Layer 2 of a small transformer language model trained on English Wikipedia (9 layers, counted from 0, width 128).
A neuron's activation on a vector x is SiLU(gate . x) times (in . x), where the dot is the dot product.

Input weights of the MLP neurons that the questions are about. A number n stands for (n - 500) times 0.0012.
n13 gate: 684 445 483 576 255 472 429 555 428 546 533 458 423 524 776 600 381 518 475 783 716 576 511 510 472 371 388 628 345 533 662 410 423 419 248 491 522 591 392 470 368 670 561 536 530 391 408 658 646 511 360 717 441 654 614 391 409 410 707 251 569 436 315 594 431 489 343 680 453 336 318 546 472 503 444 350 584 500 446 602 570 545 646 483 391 452 591 470 395 551 349 489 434 446 662 426 522 579 422 600 521 525 391 597 549 493 458 538 861 602 629 394 623 608 628 470 545 347 688 617 532 482 552 597 458 500 662 437
n56 gate: 224 546 500 559 567 624 295 526 459 648 612 549 637 417 549 537 371 552 493 368 535 549 479 411 402 468 679 354 493 31 504 279 561 709 455 600 478 545 539 456 192 447 348 811 576 676 381 554 439 381 402 492 659 241 391 196 514 564 623 569 583 512 641 492 463 606 205 531 395 505 592 373 524 394 536 606 308 560 613 357 396 438 482 405 477 315 668 611 605 326 405 608 556 357 431 642 639 443 586 386 373 482 625 249 593 626 463 653 422 490 199 521 516 421 543 396 666 504 574 522 651 390 584 454 191 715 579 665
n78 gate: 421 497 532 675 547 647 597 561 400 365 704 640 553 494 605 352 424 628 428 552 539 656 574 578 428 646 371 479 411 248 496 326 329 660 549 533 463 656 482 506 241 459 497 680 402 463 506 464 441 605 473 322 616 488 472 309 573 582 547 358 670 788 470 430 451 504 465 332 419 246 478 468 384 607 485 661 540 361 621 532 476 557 389 413 699 395 449 424 472 530 556 310 624 244 563 759 637 494 615 493 344 636 368 310 749 447 343 454 475 544 508 522 238 702 581 464 456 463 500 642 621 343 674 339 342 788 477 619
n110 gate: 433 401 602 661 642 485 340 433 381 574 350 542 358 445 500 72 371 492 567 692 557 643 440 591 479 506 422 410 544 472 834 383 335 766 271 477 393 612 467 583 293 473 699 661 440 476 404 344 423 573 657 368 616 509 434 546 578 641 571 503 559 555 473 420 547 675 464 458 506 686 459 463 604 581 311 555 625 367 709 496 396 552 443 45 562 556 432 363 665 360 401 461 491 245 462 487 576 679 432 554 164 531 345 141 560 319 391 519 526 558 449 640 240 458 601 585 573 449 423 444 642 515 627 514 436 595 484 451
n115 gate: 442 263 522 500 565 904 333 450 322 575 310 414 624 457 520 505 328 315 397 338 725 310 251 543 368 704 696 592 361 270 599 626 390 568 603 490 465 540 657 403 166 598 436 748 506 684 352 344 621 500 482 349 600 400 302 414 694 548 611 639 620 575 559 433 596 402 397 414 445 260 542 441 405 460 585 578 624 469 545 663 619 427 682 207 478 393 793 360 534 622 664 612 481 385 387 461 486 468 452 379 660 433 593 570 557 657 385 407 451 477 543 457 568 576 428 408 514 525 436 593 645 406 523 518 485 808 572 579
n141 gate: 694 459 489 302 282 333 340 612 552 361 652 470 559 665 591 481 522 439 421 583 421 359 406 513 410 779 714 512 572 459 500 405 581 722 595 570 480 410 528 464 291 651 188 540 463 536 403 487 545 496 490 548 465 475 648 496 383 475 662 449 758 576 375 438 633 414 537 500 509 219 651 550 398 450 529 396 595 522 341 423 449 549 478 571 376 402 315 482 431 365 388 470 674 834 543 446 380 476 609 517 739 613 539 556 527 589 430 337 627 421 592 485 664 490 674 193 507 464 679 464 644 391 447 473 550 601 291 417
n204 gate: 667 226 559 522 598 510 412 628 539 743 401 513 590 616 660 458 588 532 551 566 428 399 395 675 491 245 478 314 399 615 472 521 527 286 511 368 419 404 442 536 613 478 444 540 318 555 460 606 585 529 561 731 348 377 539 693 515 310 489 535 472 441 221 347 596 638 607 341 551 625 298 535 700 657 667 532 611 441 646 581 592 491 525 624 507 533 525 448 517 503 518 397 459 647 443 566 678 468 481 544 491 387 675 837 480 674 609 630 736 561 734 537 649 550 497 328 585 694 563 539 474 341 444 436 770 373 350 436
n232 gate: 482 336 275 397 372 388 534 373 659 298 343 422 378 624 223 510 472 336 605 436 510 468 589 705 528 391 630 539 363 452 433 336 609 489 782 544 430 550 636 443 458 458 494 568 512 430 463 442 439 469 676 484 670 545 326 589 358 612 511 486 680 448 736 566 409 624 342 521 378 715 454 682 365 521 359 573 363 523 88 377 557 294 439 410 345 255 683 333 707 562 400 607 541 265 419 586 420 623 630 522 356 500 336 697 475 377 397 576 517 513 223 549 819 514 456 426 566 583 475 585 573 477 723 573 451 668 371 559
n13 in: 637 462 482 534 565 762 488 429 517 683 535 466 463 511 788 617 315 540 491 706 532 447 290 497 433 574 270 345 270 548 513 548 563 525 544 441 503 457 650 510 492 574 399 606 495 548 494 524 539 544 605 660 516 547 680 588 620 385 654 443 608 462 391 389 407 601 429 489 399 395 340 446 402 512 699 228 646 547 699 579 550 563 474 677 503 451 636 474 545 509 419 318 462 681 500 578 494 492 361 692 617 506 331 683 445 628 411 505 796 542 674 414 679 633 379 504 509 313 506 567 555 621 411 528 477 358 555 386
n56 in: 354 408 602 520 274 401 408 514 308 836 696 615 633 380 468 520 376 415 548 448 401 452 549 536 516 481 568 394 487 294 416 246 489 536 600 335 525 510 481 445 146 649 398 559 524 787 439 399 434 532 514 452 477 308 437 366 409 531 573 671 487 342 523 582 532 349 363 617 359 596 392 264 477 427 388 772 404 558 500 391 432 380 534 606 402 620 612 600 710 395 464 448 653 183 297 484 426 580 538 581 330 518 605 486 460 532 324 510 407 291 115 644 442 475 507 667 596 528 586 461 553 362 373 345 523 805 608 666
n78 in: 525 493 500 543 346 806 517 475 448 644 682 323 504 572 305 669 382 515 730 510 537 518 432 426 491 846 567 193 630 706 171 559 543 518 719 486 371 368 529 616 468 358 415 561 380 563 712 777 642 422 607 516 413 398 512 462 536 273 624 469 624 493 611 449 543 260 687 513 548 241 541 434 357 618 340 458 434 420 518 360 500 575 432 826 537 574 454 674 467 733 523 630 274 518 519 503 548 604 626 478 574 479 351 500 267 571 451 642 456 415 492 388 628 401 388 647 395 583 415 482 483 307 508 380 496 576 343 621
n110 in: 425 570 705 624 616 506 430 344 349 600 422 332 556 453 418 292 357 651 470 436 593 595 442 832 476 621 408 390 331 403 698 381 240 500 517 519 385 639 520 579 285 449 503 576 520 381 386 451 561 676 611 257 700 725 303 654 376 691 712 265 558 500 446 387 613 646 525 387 621 633 358 445 433 504 143 634 519 267 579 714 286 500 481 275 516 350 450 536 634 492 514 552 497 380 564 518 550 493 572 524 352 603 437 288 543 268 238 465 336 504 500 808 409 716 575 482 523 496 317 729 739 325 700 548 336 465 582 381
n115 in: 393 307 450 626 616 989 427 525 329 624 484 507 409 638 436 669 516 480 479 413 472 556 176 511 385 813 785 379 431 443 662 696 351 533 678 556 385 500 625 451 514 508 335 619 450 643 510 256 563 536 507 221 449 373 367 526 683 434 515 589 595 694 256 410 520 649 507 377 533 302 576 466 372 581 602 572 514 313 611 390 703 497 577 495 333 536 625 382 663 578 576 809 471 407 619 500 325 409 504 399 390 429 370 269 588 692 289 321 509 601 675 470 203 544 552 344 482 493 664 485 626 332 523 515 390 603 520 611
n141 in: 390 442 541 596 174 667 287 667 416 552 593 401 443 475 526 452 667 511 601 399 435 465 539 415 366 734 527 421 426 485 302 456 615 609 624 552 688 302 419 604 259 474 548 743 517 490 654 573 497 616 497 356 314 462 628 496 532 533 297 510 573 688 487 539 413 303 491 557 565 336 566 648 663 393 529 590 395 552 405 508 460 664 598 491 379 504 665 399 482 470 547 607 470 704 397 549 527 454 513 427 509 706 824 557 626 661 486 613 273 503 631 506 673 373 559 303 584 363 782 676 456 265 573 570 559 346 345 557
n204 in: 611 530 333 490 541 490 476 514 497 421 556 461 508 585 633 555 433 473 289 588 493 399 597 581 460 439 441 670 436 524 549 513 511 511 563 419 413 709 581 665 570 581 352 449 482 500 367 648 497 628 483 622 337 536 704 572 708 364 549 590 520 148 80 438 488 351 441 662 506 639 482 666 387 529 504 538 577 517 554 483 583 523 510 638 544 491 378 720 319 321 426 548 396 627 523 442 556 649 336 279 704 573 198 661 500 635 553 690 789 493 666 724 794 689 398 549 398 615 539 652 528 310 553 201 618 412 425 431
n232 in: 336 550 648 482 404 495 361 519 317 575 570 590 790 503 289 426 345 626 453 561 618 454 444 380 628 513 718 394 337 496 186 382 527 519 558 363 552 782 457 414 406 672 440 385 529 589 408 482 579 517 394 320 480 557 632 473 486 392 352 493 632 484 457 333 626 296 531 495 343 372 500 253 588 333 735 249 623 479 452 316 395 636 274 701 367 481 322 681 520 489 527 807 423 798 696 303 537 399 500 369 554 518 532 612 477 323 383 446 718 257 536 654 522 485 511 609 678 655 613 653 541 430 420 372 698 627 500 642

Each question shows a token from some text and the vector x that enters the MLP there. A number n stands for (n - 500) times 0.015.

"ost": 503 391 548 537 503 509 456 598 497 572 810 530 540 467 383 533 453 430 622 500 477 460 504 468 525 486 415 563 649 474 594 591 502 577 462 467 637 413 477 561 602 637 442 526 399 430 436 614 491 547 427 484 443 465 469 479 623 452 326 615 435 497 585 595 482 418 534 525 467 609 592 437 362 454 485 530 564 448 486 506 514 339 500 572 554 550 485 514 607 513 515 616 482 382 406 524 402 476 497 472 431 581 499 583 517 544 494 470 542 472 562 612 520 473 413 636 318 493 596 466 363 515 390 584 483 594 422 400
The neuron with the highest activation: n110

" ": 473 572 440 467 485 445 488 487 559 341 655 566 458 379 461 569 405 491 520 501 490 477 510 527 554 599 340 527 650 491 456 548 465 501 534 468 622 377 528 494 494 566 503 478 673 402 515 650 817 521 431 476 509 505 538 443 547 541 523 509 375 455 437 492 517 382 493 631 520 526 509 580 604 510 544 472 423 504 398 509 433 492 452 529 592 564 511 559 576 569 417 580 509 501 532 425 482 494 511 677 410 485 463 436 447 538 501 555 354 487 534 517 476 526 473 461 422 379 478 418 292 584 528 593 520 424 422 421
Which three neurons fire most, strongest first? n232, n110, n56

"p": 556 535 440 607 479 431 484 570 506 310 566 449 556 554 575 468 492 613 554 558 384 393 478 574 479 577 686 514 547 525 557 568 428 431 528 463 503 511 481 441 518 540 488 517 456 498 455 520 601 615 492 474 390 344 477 548 460 481 460 565 459 438 441 426 509 407 525 617 589 440 419 519 533 492 409 526 450 454 542 439 621 457 632 429 477 564 521 398 525 469 682 495 581 393 622 578 438 513 496 431 475 508 435 502 476 603 532 543 502 444 497 508 460 594 511 445 338 478 539 499 301 496 264 364 537 684 468 548
The neuron with the highest activation: n115

"\n": 560 434 387 489 493 656 462 563 448 453 496 527 379 656 455 582 528 494 496 575 519 464 566 547 635 464 369 595 509 502 652 504 403 524 468 420 523 514 392 500 507 617 424 597 585 516 501 615 592 499 535 433 582 529 809 585 574 455 608 495 618 552 350 485 467 450 489 513 560 447 461 532 501 381 433 520 461 503 415 506 515 537 416 524 526 546 417 557 449 496 417 541 483 399 453 488 424 458 533 446 436 540 537 659 475 436 503 621 384 551 477 474 432 452 493 447 323 623 430 571 346 486 321 622 484 371 507 533
The most active neuron and its activation: n13, at about 3

"ut": 551 416 516 407 437 543 447 482 420 520 548 472 555 381 605 532 594 480 604 557 531 455 526 510 624 497 521 536 653 500 469 527 505 479 610 561 557 532 436 579 540 542 460 410 384 523 527 616 648 446 346 416 369 414 443 500 520 531 512 431 467 398 523 563 367 519 601 614 472 485 602 385 510 627 524 625 619 464 477 471 463 307 486 468 598 423 454 453 442 594 498 489 570 482 565 608 459 627 492 381 546 471 338 410 452 421 517 447 420 496 495 626 426 507 591 645 419 468 544 486 475 441 310 415 569 320 604 506
The most active neuron and its activation: n141, at about 0.48

"s": 501 508 647 597 544 465 515 505 617 505 660 479 401 484 547 472 557 415 588 512 458 488 523 466 721 486 637 389 482 556 457 575 533 443 495 579 544 376 515 474 586 470 449 433 386 464 567 642 508 469 594 470 460 521 606 378 653 475 488 443 477 483 501 492 487 333 620 634 498 498 462 428 468 559 508 600 474 487 491 479 486 500 406 533 468 535 480 526 437 442 534 559 612 436 570 527 551 448 430 582 481 511 467 493 527 437 490 486 405 457 524 541 491 545 243 619 499 474 541 590 356 488 409 402 497 478 458 454
The neuron with the highest activation: n110

" as": 486 599 446 494 565 509 644 664 532 509 532 487 483 568 549 443 487 423 589 411 535 422 551 408 714 533 519 581 565 430 487 522 477 360 489 455 647 501 346 559 388 514 379 542 528 343 455 556 593 420 484 420 534 482 520 488 435 552 568 497 649 517 433 407 461 379 489 472 566 529 564 479 343 446 473 398 608 430 463 526 531 416 483 564 490 487 483 561 527 416 457 553 475 493 657 528 431 435 454 480 360 495 469 539 527 444 712 539 417 467 543 464 441 448 379 530 556 488 476 547 399 638 552 647 558 471 379 559
Which three neurons fire most, strongest first? n56, n115, n110

" f": 434 520 408 512 521 467 489 422 533 463 581 495 531 544 394 476 390 594 575 458 424 384 532 522 457 536 620 512 559 536 433 518 419 566 522 565 675 463 522 554 527 679 644 563 507 383 529 855 448 482 397 416 514 395 432 528 459 462 537 414 606 463 482 545 542 299 402 535 372 367 393 466 568 653 526 580 572 417 368 476 387 456 481 473 549 551 542 443 423 419 449 478 450 430 538 517 507 582 485 394 421 640 522 525 441 552 567 513 359 534 554 346 585 598 431 627 384 436 490 455 380 502 274 497 472 451 491 505
Which three neurons fire most, strongest first? n78, n115, n110

"al": 482 477 577 566 336 427 459 407 537 468 527 568 494 555 526 544 491 407 446 573 491 479 504 443 775 476 500 570 553 604 480 512 489 347 524 540 615 510 388 619 493 484 460 479 483 444 476 627 448 439 484 438 552 633 492 442 461 551 430 468 460 470 534 561 493 334 526 648 539 534 515 495 297 595 512 579 426 504 521 626 478 448 358 547 573 496 469 445 505 536 659 447 390 338 303 525 520 525 412 451 535 395 416 457 465 615 470 594 471 462 463 409 574 482 526 419 498 498 469 446 337 516 387 496 454 533 384 633
The two highest activations, in order: n115, n110

"er": 550 514 506 604 528 427 543 517 547 638 648 456 539 494 410 574 533 524 482 568 529 658 378 409 462 451 470 435 446 618 504 527 591 519 565 588 627 491 326 433 532 504 455 545 451 427 574 587 600 563 521 461 531 620 606 442 525 590 546 483 459 445 469 517 428 484 634 658 535 416 443 492 406 523 454 629 541 483 467 501 518 471 524 664 454 521 456 401 500 612 527 516 377 590 472 409 408 548 435 486 614 554 398 495 512 473 448 463 563 403 477 448 496 477 388 474 399 326 424 591 309 486 201 465 457 518 523 577
The most active neuron and its activation: n13, at about 8.4

"ub": 600 415 494 460 434 530 422 569 543 514 564 509 496 631 427 458 497 423 581 446 470 501 479 541 563 503 472 566 556 524 483 652 544 529 558 443 564 483 487 452 402 679 417 408 531 535 383 477 475 373 487 528 504 556 454 616 442 555 477 575 389 583 556 584 485 491 516 538 495 511 556 507 554 584 499 511 544 434 327 470 522 415 537 379 508 624 399 239 595 501 472 593 469 516 550 500 316 497 417 487 364 492 600 612 537 460 456 429 219 449 349 495 522 533 440 582 396 522 581 429 397 461 422 399 552 562 432 381
The neuron with the highest activation: n141

" the": 484 632 424 660 597 512 573 587 366 500 580 523 493 460 493 544 426 565 564 581 506 787 602 441 633 495 498 440 625 492 537 406 498 424 477 405 661 512 517 505 521 500 641 510 501 451 540 725 558 531 417 474 438 424 578 610 436 467 462 533 535 521 550 414 503 401 509 520 463 505 531 581 522 571 461 499 565 510 455 559 500 387 413 542 547 524 451 507 483 435 544 444 448 491 555 398 491 376 510 388 498 449 513 512 518 656 524 487 542 460 502 570 454 384 302 221 419 538 489 438 318 532 313 636 596 491 423 417
The two highest activations, in order: n110, n204

" b": 557 552 427 532 511 433 526 610 644 439 524 587 450 474 486 433 463 452 674 654 446 466 320 511 412 506 653 594 553 530 459 486 454 497 553 445 631 530 350 449 356 608 630 515 497 384 461 677 463 449 435 414 501 421 444 447 583 474 492 563 507 619 488 493 601 391 471 575 510 622 380 447 624 579 581 477 463 451 454 574 523 486 507 477 480 577 525 581 520 563 346 518 518 507 513 321 489 539 620 513 545 549 522 558 316 426 531 577 359 439 459 420 512 438 483 450 326 550 517 443 382 578 306 440 453 500 440 408
The two highest activations, in order: n110, n115

"nt": 516 510 410 477 542 501 509 454 527 481 539 522 513 455 561 448 530 405 574 555 494 530 512 494 523 429 354 659 575 480 530 599 383 479 439 614 593 337 514 568 593 531 523 372 601 490 506 575 367 477 498 489 377 587 482 481 501 571 457 588 426 533 519 563 518 544 431 615 606 401 427 303 428 320 640 491 499 335 518 585 538 351 501 507 558 468 466 538 568 514 592 437 603 500 670 428 489 590 432 452 498 567 494 525 586 571 518 575 540 550 502 404 421 535 553 454 424 443 563 482 324 516 316 508 428 533 534 379
Which three neurons fire most, strongest first? n78, n13, n110

"e": 441 563 801 473 476 493 498 440 513 496 701 487 524 380 536 531 625 454 466 392 527 405 467 417 537 577 467 464 539 474 450 535 486 448 467 538 625 542 319 603 374 569 539 515 466 522 617 529 473 688 424 517 538 493 595 395 497 489 471 481 393 450 463 505 465 364 500 499 511 491 450 462 462 565 416 503 504 461 537 408 571 491 559 516 508 615 440 511 483 555 542 537 390 484 658 554 456 426 512 467 454 583 489 376 585 468 531 593 380 648 547 523 440 564 482 370 378 483 422 533 486 460 499 488 494 587 488 507
The neuron with the highest activation: n78

"if": 477 541 479 541 429 556 467 499 443 475 510 576 479 424 588 528 468 523 540 482 510 517 453 447 452 393 375 428 542 577 486 543 424 375 577 591 628 485 483 495 503 659 538 542 494 609 494 508 470 434 617 504 455 550 483 670 445 479 430 408 569 524 447 593 349 467 582 448 614 490 539 542 331 539 549 419 499 364 442 525 591 513 555 477 511 588 498 415 417 467 360 471 602 588 480 546 559 582 362 443 368 447 549 303 451 527 503 568 388 550 561 477 458 461 493 560 352 522 396 245 362 551 314 513 562 429 426 539
The two highest activations, in order: n232, n56

",": 426 525 477 421 512 538 529 564 614 470 692 409 455 448 524 463 379 433 531 359 606 415 482 487 581 403 520 509 553 418 416 560 469 446 509 407 647 639 529 485 578 530 538 499 522 648 469 599 539 515 502 460 624 477 548 522 469 517 478 528 540 503 525 465 560 369 473 502 563 401 594 523 490 480 492 521 401 448 504 605 435 457 505 557 565 522 520 535 434 463 461 467 535 480 509 432 377 483 508 484 592 488 475 513 499 382 554 488 531 314 420 576 448 654 482 596 390 388 304 552 467 601 287 520 335 477 394 327
The neuron with the highest activation: n141

" B": 554 617 499 405 429 559 477 482 563 448 565 420 474 517 539 383 539 518 504 466 437 575 352 639 515 383 523 554 581 485 516 503 638 472 589 355 691 425 471 380 425 524 550 487 560 464 495 529 512 463 477 587 476 513 375 522 527 493 409 488 612 699 575 477 503 455 437 554 463 485 413 463 520 594 594 430 401 480 406 570 544 521 473 458 599 670 466 546 540 630 447 484 514 513 493 460 493 540 597 472 515 515 556 625 433 582 510 656 165 405 428 522 596 512 531 570 306 525 647 453 415 549 66 458 352 505 482 479
Which three neurons fire most, strongest first? n115, n204, n141

"st": 506 510 577 416 508 604 470 561 428 512 566 377 536 495 550 493 608 477 501 583 497 606 423 377 477 471 507 553 522 556 493 536 477 389 416 418 513 469 474 464 572 449 456 417 440 401 518 567 458 482 594 480 441 433 475 574 462 541 568 589 414 540 586 573 568 387 568 629 542 645 516 452 559 476 484 526 460 592 505 470 596 381 321 498 529 572 511 493 525 528 415 457 449 472 617 467 553 559 397 487 528 478 515 559 547 569 428 576 558 535 559 448 647 654 619 492 257 556 540 529 344 418 309 496 483 408 537 375
The most active neuron and its activation: n204, at about 8.8

" be": 548 627 507 644 399 574 640 552 449 523 650 533 424 465 543 449 539 237 540 507 578 447 552 460 626 480 489 511 564 658 533 500 462 465 623 409 484 503 391 357 442 613 628 505 517 627 475 509 643 466 415 461 527 440 550 485 596 528 675 472 412 582 381 509 533 414 532 487 474 520 525 526 419 481 463 420 505 510 425 504 495 496 518 515 384 610 463 479 414 575 432 528 500 374 500 517 523 397 578 489 419 493 450 558 340 402 481 514 638 418 590 512 468 384 464 461 347 596 611 410 286 642 342 504 453 414 472 483
The neuron with the highest activation: n110

" S": 516 615 461 594 585 480 422 422 542 385 687 430 574 470 553 529 452 452 522 454 463 647 523 568 595 386 420 600 546 461 377 513 574 403 465 471 669 428 491 512 436 508 552 467 484 394 510 556 543 599 467 562 572 565 537 611 637 549 421 451 552 537 569 438 514 552 467 494 463 511 556 484 511 543 294 422 485 487 517 445 550 476 584 600 496 356 492 586 452 469 501 524 563 450 524 516 623 466 494 596 461 450 519 628 516 560 582 433 447 469 512 563 461 514 469 687 447 533 464 645 249 512 24 540 451 381 509 597
The most active neuron and its activation: n115, at about 0.25

" P": 525 595 380 586 483 423 475 559 588 408 546 451 522 520 456 458 399 570 535 478 447 505 473 592 527 419 509 468 600 440 526 564 542 487 534 389 757 381 391 443 408 439 551 423 400 474 561 503 532 566 535 556 540 487 355 499 431 551 568 534 580 572 608 488 532 446 535 570 563 557 554 513 510 475 446 364 374 447 551 516 623 443 596 495 437 632 546 573 468 536 609 515 593 472 445 541 595 454 567 474 268 439 531 572 565 548 476 548 262 435 395 496 534 608 552 639 352 460 527 551 278 482 157 468 554 530 571 561
Which three neurons fire most, strongest first? n204, n115, n13

" that": 461 605 552 420 537 354 457 549 418 575 506 548 509 595 601 478 483 449 603 527 512 536 670 493 588 397 522 483 539 417 580 545 532 452 513 508 646 602 512 562 395 593 492 555 388 505 438 646 532 478 373 460 317 477 486 552 398 482 556 408 566 426 556 544 494 417 430 633 499 511 554 539 486 535 365 535 423 366 413 436 525 399 461 493 404 517 475 566 553 580 433 573 518 490 636 456 453 515 573 382 464 428 388 493 446 484 611 656 473 454 393 490 571 461 575 498 451 503 591 366 449 477 339 668 371 378 551 426
The neuron with the highest activation: n56

"ri": 442 547 608 442 338 469 475 684 544 454 599 406 550 517 526 544 525 437 534 521 471 470 612 376 454 487 358 606 493 548 461 607 613 490 510 415 666 484 516 573 482 517 437 577 464 482 422 562 608 523 486 532 375 648 492 426 636 556 510 374 483 468 538 645 325 437 508 359 503 502 514 573 329 688 550 590 536 553 559 539 468 442 530 513 464 442 582 618 537 491 472 512 556 515 435 610 541 493 467 540 647 554 586 469 423 521 496 517 449 573 530 482 547 597 560 520 396 574 416 499 383 556 421 511 538 516 458 442
Which three neurons fire most, strongest first? n141, n13, n115

"our": 506 515 511 565 533 518 531 579 467 599 633 533 301 519 375 530 579 386 564 540 481 558 534 516 447 600 321 367 554 559 484 478 469 506 567 513 717 561 546 450 525 622 599 365 348 535 397 515 509 488 476 461 566 470 486 531 449 499 305 452 432 495 456 515 506 422 477 412 669 399 488 456 495 489 551 409 506 457 564 596 462 457 541 503 534 595 538 366 581 508 583 462 407 564 363 535 462 478 614 435 523 512 452 488 493 650 424 501 336 616 465 416 526 423 458 591 507 524 392 495 334 556 313 565 487 446 511 540
Which three neurons fire most, strongest first? n110, n204, n232

"h": 478 613 701 694 436 490 389 452 453 598 568 548 471 568 552 501 486 509 592 484 477 527 498 405 508 489 480 561 427 484 496 603 474 509 554 620 613 620 504 529 584 347 626 479 497 465 542 341 603 499 496 435 596 563 492 468 510 444 475 573 534 461 493 471 434 567 535 566 509 548 328 482 527 515 458 504 409 431 311 597 465 448 532 447 498 374 556 494 526 565 436 544 466 428 491 461 559 529 522 485 513 643 481 487 496 520 494 525 435 477 497 488 433 651 510 371 465 596 487 470 351 513 230 532 392 592 567 460
The most active neuron and its activation: n110, at about 2.4

"ion": 508 343 533 471 382 542 472 499 526 479 623 431 362 396 541 462 449 431 559 455 526 515 504 469 493 500 436 535 596 449 493 523 686 490 480 481 536 452 594 518 461 553 543 372 387 443 566 571 604 505 548 544 480 413 514 510 493 525 493 471 389 477 522 554 519 442 394 481 681 666 450 480 482 466 463 510 604 475 485 524 394 429 582 514 543 569 379 481 579 526 556 476 427 459 413 599 501 555 464 552 604 587 392 550 376 492 432 492 291 624 529 398 543 465 462 656 530 496 586 544 297 524 295 513 562 585 454 472
Which three neurons fire most, strongest first? n115, n110, n232

"o": 571 590 665 610 463 500 516 612 454 539 628 451 446 440 377 505 531 567 595 378 624 504 507 446 544 550 534 511 541 480 451 529 483 445 440 560 610 539 431 688 486 574 598 502 493 505 435 438 588 565 434 452 418 589 608 321 475 434 541 454 365 415 457 594 509 499 588 466 557 365 463 346 507 539 429 676 528 446 505 492 689 465 424 487 532 586 594 534 554 536 490 502 484 470 586 526 446 365 561 508 629 496 518 414 543 491 459 612 324 441 492 425 434 523 527 511 477 503 557 422 500 605 425 577 528 520 549 580
The two highest activations, in order: n78, n204

"a": 548 484 673 463 520 507 591 504 548 462 565 488 449 592 625 410 500 627 541 533 466 564 527 476 621 551 446 576 482 458 471 522 433 291 587 443 630 593 456 631 444 628 642 499 589 498 470 624 534 524 392 451 434 549 669 547 516 574 506 438 481 447 405 590 493 481 469 540 455 358 332 429 409 668 428 592 539 505 506 511 563 519 467 476 418 600 356 549 424 536 443 565 533 531 584 426 498 452 513 540 467 462 450 461 600 416 483 460 523 513 491 400 641 622 613 458 493 462 534 468 416 467 345 442 511 538 448 534
The neuron with the highest activation: n13

"et": 591 433 481 424 548 425 505 423 378 486 696 546 319 560 631 563 521 590 513 464 488 512 522 567 584 490 366 484 491 455 503 692 494 516 473 400 567 469 316 494 544 564 528 404 407 474 371 571 554 525 497 477 471 553 437 508 462 499 480 498 531 392 563 562 441 502 475 539 621 578 567 426 456 477 592 668 436 584 491 454 466 357 538 481 439 548 497 444 409 628 493 408 488 585 566 568 462 521 417 541 527 531 568 429 521 538 471 453 471 535 479 551 411 583 590 484 356 521 439 558 372 698 303 461 511 484 530 530
The neuron with the highest activation: n78

"b": 557 554 501 537 464 643 494 520 495 470 570 523 592 541 625 446 461 540 499 514 487 387 344 598 504 443 597 544 539 516 522 577 445 441 499 448 668 489 509 514 413 457 439 455 552 413 421 321 460 491 487 505 514 460 419 499 613 426 497 534 450 559 411 480 523 425 462 388 543 581 484 534 533 680 647 671 562 492 452 526 613 379 483 417 495 704 442 489 554 576 432 498 534 487 522 446 397 513 460 452 520 580 489 513 532 556 423 595 327 505 465 451 503 693 431 373 459 515 580 448 388 537 222 533 513 584 449 461
The neuron with the highest activation: n115

" h": 483 592 568 581 570 569 468 433 503 562 516 472 419 453 380 422 384 360 634 434 512 449 520 506 447 472 538 463 564 580 500 548 511 539 593 515 555 566 398 512 420 481 536 590 552 403 497 609 583 391 391 361 385 465 419 647 504 532 483 554 526 466 424 457 488 444 543 624 502 487 438 446 439 502 520 537 422 496 350 378 412 432 494 491 441 549 533 633 429 579 412 496 513 408 409 303 556 447 594 493 557 627 403 518 511 430 514 586 525 570 509 601 476 429 468 451 483 539 519 509 382 420 252 643 395 523 515 464
Which three neurons fire most, strongest first? n232, n56, n13

"est": 472 465 609 474 584 613 492 437 440 479 732 473 502 636 541 538 530 539 510 508 624 474 501 476 504 541 461 641 607 444 499 568 476 416 528 410 583 533 399 480 506 525 549 548 439 460 409 606 504 485 505 375 525 436 417 381 444 543 512 496 425 466 527 664 410 450 413 665 559 606 648 377 505 429 452 564 562 555 407 708 632 409 530 500 522 519 508 565 554 613 527 479 479 448 542 529 395 566 446 477 520 412 370 552 430 539 479 492 515 612 571 520 548 634 476 574 306 484 493 390 417 555 374 440 463 482 439 443
Which three neurons fire most, strongest first? n232, n141, n110

"ess": 673 440 559 527 538 415 472 562 568 502 603 545 470 434 546 465 607 570 563 494 573 626 563 524 612 443 464 549 665 540 536 498 508 485 440 509 606 473 565 570 491 595 450 542 441 490 518 554 476 516 521 402 412 488 491 479 471 538 474 464 414 513 432 389 551 563 643 596 667 611 489 405 381 547 290 558 548 447 508 576 384 561 413 528 374 597 481 533 541 545 612 440 515 526 463 612 388 491 491 466 423 451 336 451 447 537 519 502 543 421 542 561 514 494 464 707 342 419 423 394 359 452 389 476 500 447 499 382
The neuron with the highest activation: n110

" U": 423 615 630 577 482 553 482 494 367 368 555 580 604 674 442 504 467 527 562 473 505 465 502 634 652 423 556 432 490 553 450 552 615 447 585 427 680 345 566 468 515 543 497 574 430 473 494 576 551 501 532 629 578 550 703 471 449 484 424 463 447 561 524 536 489 454 419 526 467 431 514 470 404 601 583 483 466 544 413 464 466 433 514 459 548 528 657 543 506 465 349 491 429 430 444 721 529 487 485 438 493 451 569 580 443 431 555 529 360 429 440 579 555 414 492 551 442 389 575 515 366 605 219 515 470 571 584 614
The neuron with the highest activation: n56

"ver": 563 563 495 446 502 494 504 515 510 454 573 415 492 519 545 507 429 397 599 486 522 574 512 522 469 474 444 575 548 684 478 577 573 592 544 508 517 499 360 570 672 463 497 413 371 409 538 560 576 499 472 532 419 448 500 691 501 677 491 479 438 473 388 335 561 334 502 537 661 557 446 446 582 630 453 551 528 601 417 475 464 430 426 561 507 517 541 472 615 574 585 454 608 535 580 558 522 495 430 364 440 536 362 400 545 584 525 558 570 466 437 402 401 357 486 530 408 416 451 496 324 497 431 581 408 490 544 463
The two highest activations, in order: n232, n110

" M": 452 652 485 531 323 423 475 547 537 474 592 399 557 532 490 428 511 435 495 408 508 540 518 517 594 442 391 449 506 486 506 414 573 452 626 425 749 512 468 498 277 425 438 536 490 467 573 496 466 507 470 555 617 595 469 534 469 521 458 571 465 521 503 476 500 507 556 570 427 541 550 486 548 517 488 541 403 546 483 552 529 630 521 484 501 621 545 430 514 390 499 462 409 447 460 483 452 434 567 521 528 603 379 565 484 603 575 489 170 569 396 601 406 510 573 693 441 445 549 539 251 572 230 426 459 533 494 443
The two highest activations, in order: n56, n115

" O": 522 728 513 453 489 456 479 615 433 449 611 503 459 398 467 479 575 546 627 522 537 489 519 542 584 342 500 545 587 553 399 635 572 479 560 415 673 330 569 516 384 523 678 550 417 452 539 595 519 459 505 552 587 509 552 479 418 423 391 512 595 652 491 564 495 437 565 402 442 440 591 571 447 640 559 445 450 585 458 443 561 587 608 586 499 521 432 618 546 507 490 566 517 474 599 508 503 431 592 313 552 449 645 466 503 593 430 461 276 447 527 531 506 531 538 626 439 476 617 572 296 421 357 570 421 462 415 551
The most active neuron and its activation: n141, at about 2.2